Layer 6 of a small transformer language model trained on English Wikipedia (15 layers, counted from 0, width 128).
Take only the direct path to the model's output, skipping the later layers: a vector added to the residual stream pushes a token's score in proportion to its dot product with that token's output vector.

Output vectors of the tokens that the questions are about. A number n stands for (n - 500) times 0.0028.
"av": 429,582,602,344,504,525,452,423,656,569,471,527,394,439,601,624,388,494,616,476,446,383,681,504,577,504,388,518,500,594,545,518,461,522,422,567,478,372,343,368,515,503,453,520,509,581,435,487,374,581,500,331,375,503,562,593,517,556,216,690,366,445,648,489,486,728,409,507,493,468,328,507,383,510,446,608,584,556,356,472,477,295,500,580,747,294,520,329,347,369,376,543,479,164,413,357,485,381,336,743,582,503,446,494,601,458,402,448,432,472,340,604,555,398,632,576,472,474,654,631,389,514,239,442,506,397,533,688
"inese": 412,748,575,567,396,414,356,560,648,413,761,597,850,436,256,539,779,622,724,395,466,509,536,728,441,429,413,469,456,730,411,370,631,381,389,613,386,381,445,473,504,447,689,586,571,768,657,572,256,504,229,454,561,344,526,532,662,565,270,594,687,565,429,500,230,661,326,760,495,664,353,708,431,681,674,505,700,536,463,730,681,789,646,430,729,360,562,229,460,509,339,648,768,308,376,376,432,334,696,350,476,414,328,491,689,410,360,314,582,590,779,301,564,207,588,486,382,851,601,504,640,654,226,705,384,602,370,632
"ration": 270,662,403,546,231,345,243,387,658,331,562,564,578,457,552,307,530,500,517,387,533,394,487,442,357,379,599,413,698,744,464,287,350,593,336,624,426,605,414,555,549,508,514,338,553,628,371,650,530,761,633,634,558,509,822,530,547,287,464,615,681,352,312,549,430,661,346,789,434,496,606,608,337,689,556,495,568,614,345,347,574,730,402,293,789,410,531,254,546,394,610,322,481,365,685,719,416,347,488,641,931,298,226,686,732,573,450,374,795,642,331,566,282,576,388,522,314,659,517,591,416,471,280,492,338,585,353,719
"aught": 318,660,348,654,391,534,418,566,797,843,415,663,814,706,323,350,728,479,672,442,579,661,613,675,561,525,421,722,525,554,516,500,534,296,491,546,447,525,481,388,746,547,621,564,596,773,410,721,415,868,495,487,511,536,535,589,708,682,509,527,373,593,534,390,396,355,636,534,365,443,654,609,306,643,377,481,488,385,608,716,638,349,608,730,953,539,524,309,513,617,250,378,648,118,587,348,520,471,358,782,500,435,422,743,584,303,525,490,726,783,564,286,420,393,592,304,546,424,355,431,370,609,421,601,411,453,442,491
"ia": 497,479,482,628,452,573,298,255,500,437,509,552,445,515,401,572,415,454,461,523,452,469,621,443,536,493,494,456,613,608,610,497,643,479,666,546,646,537,419,342,568,522,497,408,489,555,373,522,615,377,487,458,489,497,702,682,470,500,389,712,558,389,532,405,497,474,504,547,450,397,566,418,414,725,509,625,561,407,422,623,706,476,627,563,611,298,334,310,453,553,430,483,523,536,440,500,356,395,532,571,412,435,539,303,465,375,271,387,507,340,561,401,477,423,535,409,657,593,433,535,463,555,521,642,611,525,310,717
"ential": 306,668,470,525,485,431,585,397,491,229,504,677,483,688,170,407,713,350,466,271,572,739,360,282,423,343,419,659,484,720,412,496,210,578,329,435,607,552,452,416,524,455,658,447,562,546,270,500,608,685,211,547,391,293,466,635,694,528,223,671,602,418,562,533,239,600,368,650,509,521,427,542,303,513,684,563,399,545,400,496,375,746,660,681,571,513,422,328,429,378,474,334,769,436,482,421,219,243,533,486,710,539,187,614,533,468,447,341,821,823,418,515,362,691,386,504,406,644,646,496,613,375,606,418,284,416,488,474
"dom": 486,611,508,559,330,488,194,618,485,581,457,614,382,439,566,473,631,567,734,398,386,600,709,464,173,369,280,679,388,730,365,287,321,335,172,549,238,448,746,587,649,566,619,344,513,677,517,603,492,654,495,379,717,485,650,599,509,776,378,399,607,320,400,589,163,684,378,720,380,365,283,505,187,434,617,614,520,418,27,744,524,681,658,495,713,291,815,129,363,333,290,250,414,500,641,346,543,397,625,470,700,350,560,446,496,426,546,598,704,500,483,368,349,327,464,413,401,634,289,590,853,584,505,491,623,441,655,437
"ward": 352,422,480,423,224,574,372,698,492,428,701,697,734,649,333,578,598,534,739,565,516,484,508,474,575,434,307,338,207,684,364,339,384,384,462,493,543,522,615,612,577,521,446,599,520,567,357,686,241,515,421,583,275,386,495,628,697,560,475,488,563,496,492,708,272,504,603,767,367,747,418,436,567,248,520,458,410,586,444,585,596,735,579,577,512,636,529,504,523,504,543,373,722,445,598,547,737,146,530,658,525,571,294,293,406,312,640,275,474,707,457,446,470,489,500,484,594,705,717,472,636,531,449,647,596,574,403,394
"otes": 489,401,450,598,448,378,140,317,620,477,382,652,547,658,634,654,461,478,754,572,542,433,737,504,469,435,681,507,585,652,374,441,456,579,523,382,600,306,755,402,644,415,651,512,549,778,461,654,493,667,426,504,566,460,482,486,714,508,472,504,569,484,567,677,604,562,463,673,263,488,431,462,235,430,481,447,493,358,520,591,758,504,482,731,693,443,384,216,504,465,477,229,563,587,408,526,607,389,482,655,508,595,351,437,533,428,682,204,500,614,616,497,380,421,201,596,400,468,663,662,712,743,442,636,457,656,493,592
"ler": 424,600,541,267,549,500,399,508,455,449,592,708,709,559,509,381,656,608,604,629,632,664,574,448,508,526,531,433,493,640,682,340,432,309,412,534,551,529,631,527,405,594,633,406,521,539,474,591,249,482,508,715,295,144,581,710,507,504,303,448,668,365,390,554,378,567,509,684,336,309,644,572,496,544,308,483,545,438,640,597,417,778,671,444,649,504,301,360,340,640,471,317,470,500,565,437,416,459,511,715,651,484,686,500,760,584,439,340,860,530,629,313,201,534,470,553,425,504,559,497,528,386,187,579,258,331,355,512
" mater": 372,515,476,626,456,613,445,288,520,446,592,666,476,597,381,678,539,634,504,312,577,452,450,591,492,195,360,675,433,687,569,474,510,491,241,452,500,696,510,347,518,648,562,427,539,588,358,758,469,474,517,667,595,629,563,479,532,598,255,552,671,445,398,463,483,392,329,449,396,415,282,479,210,674,781,224,439,415,444,662,773,656,464,555,476,550,426,413,443,316,533,278,729,328,569,622,598,455,336,479,513,468,442,701,601,277,365,464,483,696,358,250,324,405,612,411,466,456,676,493,532,724,344,638,401,706,419,560
"les": 469,621,586,291,473,608,305,640,471,410,435,656,396,377,561,368,397,424,640,617,712,423,583,403,599,451,492,530,234,739,526,345,292,306,566,576,671,289,565,445,470,588,698,359,516,636,400,454,392,620,534,710,93,381,805,510,598,517,392,431,714,516,354,528,406,686,339,474,439,504,605,603,268,476,552,521,664,469,415,504,452,663,627,366,657,268,511,278,488,614,529,597,465,547,653,487,526,363,364,655,423,321,504,629,725,597,323,662,763,604,703,483,457,539,268,615,450,492,548,476,597,522,337,561,399,757,432,401
"rol": 526,598,533,537,302,192,447,423,583,599,706,524,784,527,707,551,481,576,425,458,544,376,666,551,401,483,268,529,460,668,638,453,420,305,522,493,538,716,356,582,614,604,774,512,528,534,330,736,670,654,573,709,398,386,561,369,517,608,361,496,656,573,386,685,463,573,441,567,438,542,723,739,457,519,519,460,463,537,578,447,473,639,469,492,650,164,465,219,288,449,574,390,496,373,603,535,373,347,674,452,635,388,395,489,548,632,447,442,683,746,240,493,492,604,329,484,340,652,573,443,616,586,397,566,469,585,363,649
"velop": 585,638,614,321,440,399,500,465,637,519,536,528,668,518,581,592,763,487,530,294,424,451,696,621,491,363,561,333,471,522,349,346,298,440,615,250,465,737,511,586,496,593,658,244,586,658,333,615,508,467,430,517,537,532,741,670,648,586,459,838,631,451,352,652,462,579,406,677,392,674,280,581,331,567,465,551,439,546,357,535,749,510,660,715,620,296,253,148,338,536,436,315,567,265,637,500,305,437,533,324,753,428,426,605,492,566,453,597,623,716,356,710,604,598,466,255,244,603,636,492,643,618,579,856,211,586,442,858
" classification": 466,286,444,627,338,341,373,535,686,470,482,680,465,569,434,628,617,595,538,391,419,624,686,534,313,393,556,566,816,612,613,380,405,708,360,488,304,731,642,120,659,681,684,310,516,547,488,715,401,475,454,383,617,388,869,439,520,657,445,594,561,215,563,526,528,468,190,662,433,682,430,486,422,915,604,321,610,572,496,560,747,856,583,429,586,517,291,466,275,144,537,403,609,379,518,427,411,433,272,523,467,343,466,346,375,378,543,348,841,557,635,519,575,428,579,320,338,576,552,508,611,622,248,675,355,539,541,522
"ll": 444,394,603,437,509,526,339,581,723,600,539,565,697,416,292,485,194,438,462,638,529,582,747,729,573,419,496,405,325,693,493,496,383,374,504,478,511,568,546,523,557,463,614,476,507,462,415,637,336,579,508,764,332,413,741,715,549,513,436,476,618,481,563,626,459,553,300,768,433,538,525,334,255,364,358,464,513,658,586,526,306,665,416,613,674,595,497,333,257,473,602,261,641,331,659,458,763,548,372,686,434,519,322,569,658,611,487,411,714,500,385,598,455,374,233,472,471,551,439,600,473,698,248,577,372,503,221,623
"hes": 718,669,561,443,415,311,251,496,609,627,415,691,492,341,350,436,776,588,381,541,539,615,600,597,308,439,500,800,620,711,391,579,478,495,557,576,462,551,543,516,567,703,620,465,538,556,407,575,379,614,540,299,393,292,735,552,515,486,408,547,659,487,650,591,478,540,679,582,384,525,183,482,390,585,437,544,233,511,333,748,449,375,813,555,786,276,675,467,614,718,409,370,596,491,417,415,399,352,245,491,428,473,500,452,669,406,472,417,706,802,428,518,419,618,520,422,304,384,282,390,875,401,487,668,330,721,266,591
"airs": 382,641,660,684,448,711,598,695,732,547,620,665,517,542,678,739,756,344,714,505,636,410,483,742,416,434,492,592,644,629,281,353,445,467,312,332,660,469,760,578,512,533,803,618,563,413,394,655,489,595,353,676,285,352,389,518,634,697,324,599,559,339,378,565,464,527,325,403,354,559,432,468,270,679,580,553,276,636,453,392,470,509,370,560,933,234,500,430,287,302,475,486,632,392,557,429,570,484,760,584,545,555,234,560,605,472,469,373,552,560,634,364,360,623,645,583,452,500,614,412,504,651,282,552,598,767,389,652
" J": 425,517,548,568,540,506,516,553,512,410,545,462,561,475,404,550,486,508,553,433,567,483,515,536,507,392,546,508,477,477,412,479,562,435,498,582,391,497,418,397,465,533,470,500,498,581,505,477,429,516,516,529,504,454,457,476,478,515,532,458,535,495,394,560,440,541,508,502,581,572,449,432,562,517,458,473,587,504,396,547,605,609,528,518,536,552,500,555,505,507,330,472,454,504,521,497,385,447,492,370,660,478,460,542,497,546,535,409,420,504,537,504,469,411,399,481,500,453,457,555,431,477,486,521,519,500,497,404
"ives": 399,536,420,583,281,503,298,659,697,602,323,586,561,689,408,523,637,615,595,363,565,693,548,496,423,419,597,700,488,728,338,592,265,422,386,481,355,677,458,369,504,436,603,445,568,395,455,508,620,618,509,685,377,713,523,663,533,698,589,471,476,345,484,395,439,560,347,619,463,456,702,351,268,750,399,572,599,436,479,524,594,366,728,614,702,324,408,360,472,599,343,774,496,439,563,370,485,689,481,466,764,464,348,488,806,606,537,321,550,526,246,576,418,676,461,600,400,686,747,620,644,495,661,762,304,731,702,563
"my": 438,771,624,465,613,364,477,383,529,663,329,699,601,508,209,375,385,382,414,426,477,699,801,650,301,531,229,420,298,686,645,440,552,446,512,591,324,701,359,324,541,525,538,404,520,446,374,525,249,549,407,671,223,562,491,486,736,635,350,566,651,407,319,566,530,636,547,535,516,698,312,388,391,431,588,441,542,430,390,417,310,853,431,422,724,571,402,398,247,463,481,176,504,483,662,342,511,492,618,542,500,461,476,519,557,276,632,412,402,299,478,337,406,271,355,401,355,545,580,510,488,693,512,557,641,543,489,599
"st": 557,584,669,567,474,406,432,474,337,531,437,705,710,432,535,321,380,475,497,568,394,384,354,424,510,453,301,360,531,640,561,568,543,278,481,447,396,591,483,398,604,483,590,361,494,576,500,332,403,408,431,428,397,503,489,408,539,675,323,312,663,497,387,475,454,545,423,768,533,406,448,419,451,421,461,517,483,560,400,452,629,377,568,390,564,658,541,274,223,493,445,369,351,440,571,629,600,338,251,662,388,588,474,578,347,515,489,621,372,446,247,389,402,465,506,429,628,530,467,412,533,361,526,397,563,558,506,359
"ely": 428,541,568,565,303,468,268,671,457,478,618,637,558,777,243,410,773,543,447,260,579,420,595,555,521,481,302,603,484,622,496,539,388,166,448,555,566,477,561,459,407,456,588,617,549,358,427,618,464,453,535,545,470,367,320,464,583,835,517,760,376,345,328,525,384,566,633,681,352,574,304,433,434,677,662,526,264,290,246,692,282,867,640,550,707,467,346,260,601,627,415,214,676,602,336,378,431,437,295,596,580,466,512,445,424,411,332,452,556,477,315,719,398,725,512,513,397,572,338,735,470,528,624,639,265,385,426,410

Each question shows what one neuron of this layer's MLP adds at an activation of 1. A number n stands for (n - 500) times 0.0011.

n226: 522,486,563,529,473,517,565,448,618,592,623,549,437,470,481,488,586,483,340,487,252,630,373,532,768,477,573,489,442,586,624,578,503,626,572,478,503,469,361,524,515,497,482,352,465,473,495,514,534,518,468,449,379,494,696,408,572,597,432,525,503,435,572,381,491,446,333,377,509,390,519,429,511,560,571,677,500,636,371,457,482,491,445,709,612,477,433,354,432,566,590,342,508,489,454,433,747,675,625,416,329,567,519,437,402,380,435,468,489,543,583,444,466,547,395,511,443,653,468,512,585,498,449,406,284,376,484,579
Which of these tokens does it push down most? " J"

n47: 411,391,505,472,487,616,592,500,613,417,478,486,703,392,518,460,518,553,618,480,644,545,473,638,348,522,585,505,623,543,352,507,481,255,470,464,547,549,457,606,430,494,500,489,459,460,482,639,508,543,487,449,688,695,521,557,449,539,581,399,483,519,591,503,547,405,455,495,357,391,508,367,414,600,574,374,487,448,441,369,475,397,514,554,419,459,644,672,469,534,368,436,471,511,562,554,527,497,595,639,616,456,508,492,410,472,438,377,648,549,386,646,376,597,602,602,603,359,608,509,641,394,474,612,452,578,537,417
Which two tokens does it push up most, strongest first? "ives", "airs"

n44: 394,533,495,436,602,422,526,488,367,607,495,611,588,602,420,578,546,621,463,425,488,457,352,564,443,653,484,508,407,451,563,520,420,470,567,582,521,500,429,486,449,500,542,483,512,529,563,500,595,454,642,357,472,609,192,541,648,486,756,421,714,557,512,279,455,421,498,438,521,463,610,604,643,442,502,506,480,371,516,560,365,649,419,602,491,313,574,356,696,567,615,560,486,542,519,673,528,458,432,345,407,652,542,390,419,557,442,582,562,661,390,443,508,545,506,519,429,476,485,537,553,366,535,579,370,472,371,576
Which three tokens does it push up most, strongest first? "ely", "rol", "hes"

n62: 537,480,517,529,602,657,571,505,690,542,576,400,540,522,497,402,495,559,423,355,599,534,509,510,557,467,636,767,483,468,456,537,564,511,483,540,331,390,539,510,593,548,336,401,620,447,485,611,691,507,451,444,520,529,510,409,520,583,495,493,395,423,608,481,619,453,429,528,487,536,522,570,453,447,352,516,536,500,412,636,510,536,411,562,371,553,561,477,643,582,528,325,437,561,602,403,567,705,468,469,603,458,460,535,497,442,468,649,515,483,574,520,557,422,691,490,498,565,455,546,524,520,471,670,510,626,500,536
Which of these tokens does it push up most? "aught"

n285: 614,646,473,321,382,583,375,454,542,568,566,603,569,688,598,376,409,366,460,662,386,467,450,537,475,476,465,556,506,406,457,469,551,469,292,664,326,468,516,418,510,429,464,545,544,623,449,487,414,505,548,424,389,401,456,500,642,706,537,436,380,273,372,565,566,490,480,426,539,596,461,495,351,597,436,494,468,478,477,406,540,440,495,444,508,585,669,491,475,543,378,578,503,500,464,344,444,351,584,460,647,566,490,680,440,574,513,384,530,467,466,461,547,510,508,466,546,387,484,571,560,456,563,460,460,469,591,431
Which of these tokens does it push down most? "ia"

n3: 553,386,502,430,480,611,467,416,507,428,540,505,367,653,390,587,567,510,534,364,464,718,517,486,315,517,419,599,534,497,572,380,635,523,475,486,564,546,459,535,548,418,500,378,546,664,516,491,341,515,472,589,620,578,448,710,481,486,435,625,543,678,453,466,496,477,613,519,497,560,484,453,428,493,470,382,476,509,521,507,437,492,487,452,470,458,454,476,613,411,574,460,472,486,414,496,512,443,486,498,418,514,507,502,510,540,409,484,404,600,444,433,433,408,461,413,479,445,597,558,403,395,353,392,419,528,339,522
Which two tokens does it push up most, strongest first? " mater", "ential"

n153: 555,535,532,417,618,566,623,481,473,565,558,561,591,390,609,495,430,544,547,505,464,480,540,468,470,527,546,520,622,698,542,512,477,558,613,482,464,533,490,560,533,349,440,585,439,475,557,410,466,484,408,621,518,514,569,468,538,610,589,561,522,466,471,373,465,507,472,381,443,553,445,405,661,536,554,440,362,626,326,400,631,414,486,781,587,479,497,460,527,679,557,524,546,528,422,691,536,400,538,539,500,517,500,540,391,342,515,677,557,403,522,516,375,431,270,492,598,500,551,375,466,534,465,602,583,299,510,474
Which of these tokens does it push up most? "st"

n278: 540,379,581,589,509,724,504,507,468,478,455,443,486,660,532,393,473,394,393,507,410,384,533,393,594,449,524,376,386,409,505,624,467,606,509,592,481,390,330,426,466,409,466,562,187,401,433,496,467,427,544,420,514,370,448,609,392,423,395,477,442,444,557,463,492,429,593,484,488,481,455,539,450,565,512,498,556,552,522,605,630,463,451,472,551,541,505,385,493,555,541,568,530,336,444,472,428,445,482,472,591,524,548,561,514,409,545,398,571,431,558,462,513,432,481,477,540,447,371,570,581,402,471,576,565,539,558,465
Which two tokens does it push up most, strongest first? "ia", "av"

n279: 329,485,406,510,369,550,450,626,512,450,426,466,507,641,403,475,485,449,349,452,613,594,498,558,338,574,588,544,436,644,444,463,277,443,502,633,377,530,595,554,727,455,476,419,581,655,458,539,573,491,517,359,500,420,485,544,398,503,482,693,546,533,521,677,566,522,605,391,331,500,649,490,619,517,594,495,441,519,551,397,555,585,482,367,623,492,531,486,485,563,402,571,442,495,594,568,423,555,493,500,589,358,595,520,445,438,448,486,500,618,436,464,479,400,515,470,359,535,403,498,447,437,485,507,477,550,460,510
Which three tokens does it push up most, strongest first? "ration", "aught", "dom"

n141: 460,524,402,461,417,399,418,489,454,677,426,305,401,459,424,417,529,481,602,534,666,427,567,469,550,503,518,266,328,615,553,591,597,388,568,476,564,540,422,452,445,514,598,598,492,560,447,450,719,520,423,574,570,457,416,431,322,619,647,374,523,547,651,474,601,540,482,376,538,418,655,461,479,521,578,483,310,528,574,394,536,521,522,519,416,554,547,534,577,492,473,485,323,500,639,528,530,606,532,536,474,336,592,433,351,490,473,564,645,500,536,371,334,408,481,495,394,479,452,386,529,447,416,672,530,497,351,643
Which of these tokens does it push down most? "ential"

n178: 426,512,425,537,453,522,449,464,502,517,514,574,563,391,546,507,601,331,598,587,325,481,367,568,418,457,421,545,576,589,598,323,663,559,502,505,569,475,626,461,434,492,552,440,541,502,469,651,327,475,471,502,515,591,637,433,511,421,533,556,597,592,575,547,342,498,542,547,571,505,466,432,471,493,573,490,690,621,452,428,486,551,522,445,471,497,475,470,586,507,462,537,604,547,333,426,425,485,555,512,500,651,493,468,454,633,490,551,343,440,644,550,327,534,450,602,563,651,503,405,637,588,402,418,517,485,425,450
Which of these tokens does it push up most? "inese"

n275: 421,531,562,373,462,521,498,418,510,427,613,446,552,407,518,354,607,532,574,493,531,367,531,520,477,534,458,578,378,464,431,488,631,571,410,451,549,549,551,431,387,382,494,474,566,563,482,388,584,472,556,768,305,417,518,592,453,508,468,628,458,307,620,572,559,640,584,378,600,456,559,535,515,671,431,414,428,527,523,449,485,335,618,492,547,377,431,585,413,514,599,622,534,312,556,517,341,401,428,445,429,591,620,639,541,468,408,359,639,515,556,452,515,399,463,456,500,556,650,498,582,535,422,433,463,394,485,556
Which of these tokens does it push down most? "dom"

n293: 460,489,484,466,545,467,652,500,479,388,593,608,549,403,671,490,489,550,514,560,467,573,467,492,404,663,547,590,649,473,547,493,556,695,411,513,549,619,237,409,505,411,491,373,358,353,569,431,701,445,543,426,486,587,511,372,398,535,430,423,343,445,529,518,555,390,447,597,424,477,417,521,632,420,426,488,553,505,566,559,578,649,387,508,358,489,553,614,423,361,521,584,412,361,470,392,514,341,551,541,569,545,716,419,446,411,683,557,574,540,533,391,518,345,715,538,532,472,612,400,487,371,402,552,514,402,420,481
Which of these tokens does it push up most? " classification"

n216: 407,597,423,493,453,475,502,344,563,440,733,474,488,468,522,478,452,473,370,572,690,523,444,596,457,520,532,593,592,402,517,395,490,450,472,514,551,434,580,421,660,534,573,557,641,563,464,488,254,589,564,543,524,453,529,294,547,410,423,438,531,500,523,481,419,469,488,592,560,438,625,488,560,574,394,500,507,470,426,510,477,559,582,602,422,333,530,541,584,502,609,505,630,365,490,433,413,512,411,483,480,324,463,464,645,602,673,388,588,538,426,470,403,483,437,476,574,489,513,671,509,485,517,523,468,505,558,542
Which of these tokens does it push up most? "ration"

n151: 613,495,668,554,614,430,585,551,468,635,612,530,528,539,608,456,573,573,505,426,418,398,365,530,386,391,380,412,422,623,511,448,476,559,594,327,622,358,418,569,400,519,492,458,529,575,563,475,457,479,556,482,652,328,616,475,559,412,534,458,533,447,587,433,443,563,410,492,503,471,485,475,490,549,467,547,600,478,528,379,537,554,498,518,450,405,647,500,510,526,422,483,264,583,594,510,587,513,322,573,630,553,588,431,734,413,589,552,540,477,488,477,680,415,326,418,464,458,467,495,423,615,613,453,531,621,373,437
Which of these tokens does it push down most? "ential"

n186: 408,602,532,372,540,534,489,532,434,522,474,707,583,446,389,440,470,486,577,335,531,580,590,545,560,294,579,533,621,465,494,536,343,433,535,500,524,570,597,645,549,535,752,517,551,503,284,538,488,436,375,619,667,417,492,331,592,595,403,464,500,287,670,647,538,454,543,435,342,447,528,559,522,447,578,506,585,666,581,424,307,363,616,369,592,424,441,660,544,567,566,547,601,486,377,497,449,486,404,489,579,410,427,503,384,468,530,548,473,536,366,512,550,461,320,467,577,469,503,461,548,485,692,444,294,519,529,588
Which of these tokens does it push up most? "ential"

n34: 477,599,621,450,581,526,634,538,440,491,530,495,443,480,584,495,433,415,521,545,612,485,587,420,526,426,577,617,669,562,417,495,307,454,520,472,544,610,460,397,573,395,413,609,360,586,510,459,516,598,477,467,578,536,534,569,387,492,583,421,494,497,528,580,644,418,446,226,643,485,523,613,648,632,540,492,414,470,577,413,465,643,410,315,394,503,313,417,582,473,524,392,582,558,570,443,391,463,433,500,583,467,529,619,620,449,474,435,350,425,299,495,502,660,419,586,505,643,566,500,586,477,452,602,524,508,336,521
Which of these tokens does it push down most? "dom"

n85: 544,382,380,485,585,465,482,383,464,458,525,528,360,621,481,599,521,568,470,559,491,421,520,531,612,447,508,332,494,360,544,536,505,590,554,566,485,599,527,613,495,539,489,505,713,474,283,487,478,437,552,482,503,384,481,411,497,575,767,422,312,449,444,574,509,678,459,457,637,523,568,431,495,439,541,409,443,470,516,377,465,634,688,416,364,458,435,305,576,495,587,425,725,444,453,420,560,653,605,489,573,500,532,666,578,460,434,393,547,388,565,568,598,556,666,505,311,415,357,421,551,467,557,571,532,505,424,562
Which of these tokens does it push down most? "st"

n277: 515,377,656,369,544,561,471,582,563,527,522,521,422,456,449,596,505,577,523,449,433,542,507,631,520,604,512,399,554,554,466,669,583,602,532,450,574,472,609,500,627,527,208,451,636,576,505,390,611,655,637,436,477,419,525,458,379,434,513,572,554,482,500,393,440,515,515,554,459,389,698,614,545,500,461,595,459,608,530,609,471,539,410,656,508,447,562,486,406,472,617,514,393,327,347,519,552,434,592,557,391,587,373,603,463,405,510,490,342,498,418,590,495,398,542,449,375,588,529,531,546,370,493,437,443,434,442,482
Which of these tokens does it push up most? "av"

n222: 612,464,578,452,632,424,471,746,391,500,495,509,312,409,402,614,432,429,463,554,497,546,539,473,421,342,574,443,556,595,531,500,460,546,481,729,608,437,557,326,497,453,589,435,535,473,500,374,680,400,418,544,416,479,461,374,519,455,712,515,539,403,338,495,628,503,638,338,500,595,378,586,409,473,536,620,594,606,448,462,585,378,497,391,413,371,395,336,610,539,616,432,477,458,472,489,662,565,291,335,468,429,581,586,547,530,414,537,530,462,516,698,508,511,643,625,594,459,573,448,562,600,413,548,406,623,439,474
Which of these tokens does it push up most? "les"

n45: 444,470,570,594,511,678,551,551,580,467,459,591,403,459,595,598,612,564,481,604,607,586,590,500,337,458,575,481,348,367,600,475,570,512,337,521,472,398,483,462,472,494,587,472,401,448,481,423,520,470,553,651,514,399,511,612,491,432,592,525,450,386,454,563,486,409,421,743,360,595,395,526,416,552,570,360,517,469,158,284,508,539,359,450,410,368,561,632,572,520,357,469,519,609,487,390,528,322,487,508,500,335,429,473,429,556,484,568,532,660,575,469,451,557,483,541,460,366,320,431,453,583,511,503,550,508,391,395
Which three tokens does it push up most, strongest first? "dom", "airs", "les"

n307: 497,396,562,547,565,593,488,573,500,412,532,433,607,636,567,581,346,479,560,369,472,502,552,562,586,612,615,425,405,500,503,554,487,626,488,378,464,601,487,662,510,544,615,430,655,507,513,477,559,538,437,710,634,410,487,404,661,503,461,425,654,655,608,468,609,417,524,510,533,490,538,451,584,502,579,382,534,419,387,336,458,567,491,626,580,468,466,503,553,521,610,490,497,629,419,425,550,549,518,380,473,593,634,357,409,441,551,387,533,427,357,486,663,487,574,572,594,533,557,507,626,548,267,498,377,623,454,545
Which of these tokens does it push up most? "otes"

n106: 511,525,359,610,423,601,513,452,472,486,543,459,480,396,427,413,473,437,516,515,492,555,439,542,385,492,465,458,538,405,540,517,700,714,538,652,439,560,658,430,335,439,434,702,497,429,516,610,479,586,469,504,447,556,550,511,521,507,620,424,547,474,420,559,449,514,578,404,642,498,452,555,464,500,496,414,439,504,475,498,504,510,535,596,485,563,519,606,525,381,616,526,530,406,482,541,395,375,662,255,392,545,495,536,517,624,477,537,511,466,485,567,537,420,462,557,473,516,399,476,535,412,585,520,612,534,459,530
Which of these tokens does it push up most? " J"

n206: 535,464,472,475,352,591,507,560,518,420,573,590,597,671,517,459,383,447,432,592,489,627,436,500,488,534,527,584,588,518,407,491,571,432,452,415,547,551,515,434,566,530,480,410,567,458,439,512,597,572,610,391,299,561,608,554,418,421,502,487,572,422,558,459,543,641,535,541,328,511,526,551,628,450,596,531,583,509,379,458,562,317,342,556,674,354,622,565,453,618,524,392,570,514,488,538,466,536,519,692,515,397,488,467,478,511,476,438,472,418,351,619,464,541,488,490,427,494,555,574,383,575,493,550,347,548,455,449
Which of these tokens does it push up most? "ration"

n116: 582,473,531,301,557,603,469,421,552,578,508,480,634,494,441,495,545,478,323,443,512,451,592,427,566,468,541,408,563,432,544,522,464,565,529,591,327,475,450,471,575,477,465,413,542,654,481,413,377,404,513,382,640,506,403,656,454,446,638,535,460,445,602,371,621,505,539,519,376,490,716,365,385,508,491,538,456,631,626,481,469,279,549,304,465,526,420,506,381,533,673,394,359,419,431,370,544,492,476,412,639,379,573,374,497,486,412,438,479,601,416,469,449,592,461,368,418,418,662,343,386,527,529,544,401,457,387,398
Which of these tokens does it push up most? "velop"

n108: 545,609,575,555,502,429,580,591,478,518,517,577,477,458,548,461,511,337,505,399,649,560,559,568,439,433,559,502,612,517,582,416,554,443,498,441,416,483,615,464,536,449,669,393,690,575,435,455,571,567,451,435,555,359,505,473,521,459,514,471,443,409,524,634,508,565,416,640,267,457,511,650,409,463,598,561,547,493,536,399,533,500,463,549,642,502,397,630,554,370,441,433,595,348,577,502,444,472,500,551,435,556,530,514,426,417,439,528,520,552,281,575,463,500,519,514,455,450,502,476,573,586,565,605,409,486,544,540
Which of these tokens does it push up most? "velop"

n311: 543,430,484,465,545,451,597,589,400,532,410,569,519,460,583,357,493,483,376,540,628,559,422,568,395,483,535,545,473,323,333,500,540,436,432,567,374,375,590,618,421,546,560,562,753,455,402,572,379,547,629,528,327,554,398,517,508,505,448,473,437,498,520,460,622,600,506,730,422,456,555,549,435,577,404,583,495,532,552,657,495,468,482,475,570,574,463,547,433,410,413,418,488,588,308,550,515,453,411,433,523,381,537,613,518,416,490,416,415,567,348,519,509,476,493,536,426,534,574,554,470,498,495,648,485,622,440,602
Which of these tokens does it push down most? "ia"

n188: 646,593,485,395,417,513,423,538,597,521,547,396,474,492,469,519,395,548,591,550,388,450,466,495,649,709,383,503,494,671,605,481,567,551,500,552,367,483,363,510,505,555,416,410,603,621,449,641,397,629,538,342,534,472,544,474,438,411,505,541,584,415,431,287,365,443,650,412,565,455,474,618,531,550,504,525,439,465,434,528,555,426,405,487,525,541,425,533,644,568,447,468,526,471,265,567,596,695,539,543,544,574,387,487,525,625,603,403,523,449,448,542,614,573,422,656,662,664,610,447,455,481,574,555,564,377,473,465
Which of these tokens does it push down most? "airs"

n255: 535,535,459,457,449,500,478,473,647,524,344,460,315,462,394,591,327,500,477,432,592,498,474,515,512,265,498,557,537,506,482,433,332,453,441,530,588,483,695,248,320,626,449,590,376,351,371,465,411,449,537,512,414,377,495,433,468,579,453,419,527,487,620,406,459,378,431,348,562,423,568,376,420,531,446,535,624,457,507,478,478,503,502,358,487,519,454,563,507,528,548,388,604,421,652,514,531,581,632,467,665,325,449,487,455,527,465,488,525,418,450,422,464,614,503,588,547,524,399,507,468,484,525,476,575,495,598,577
Which of these tokens does it push up most? "ives"

n32: 502,525,541,442,473,515,533,579,363,474,352,460,532,467,462,466,510,610,515,623,517,473,495,609,626,470,577,409,472,519,469,498,652,741,412,632,469,453,531,488,596,505,470,538,174,340,658,584,568,477,505,635,520,666,565,456,503,437,608,447,543,444,577,425,474,443,586,587,565,498,480,544,540,526,448,635,428,553,593,433,668,478,555,402,548,590,531,546,557,467,480,500,607,358,413,498,577,530,426,444,524,525,497,630,550,393,542,421,561,500,540,466,372,535,603,477,483,517,495,394,638,306,399,680,344,369,469,528
Which of these tokens does it push down most? "rol"

n246: 650,539,714,553,551,374,432,520,718,398,384,305,605,543,473,474,633,365,427,533,482,572,510,367,565,469,561,560,435,343,505,483,391,581,526,484,500,649,410,513,512,627,474,592,522,420,513,435,370,461,466,484,548,599,415,672,506,553,661,714,540,546,489,411,523,492,539,395,543,480,571,469,566,662,407,494,481,505,482,521,541,416,488,557,551,511,338,530,406,421,405,565,519,375,510,372,381,484,466,443,517,391,556,495,469,611,458,581,466,469,415,533,661,529,484,399,526,500,696,484,382,462,448,740,503,428,442,630
Which of these tokens does it push down most? "dom"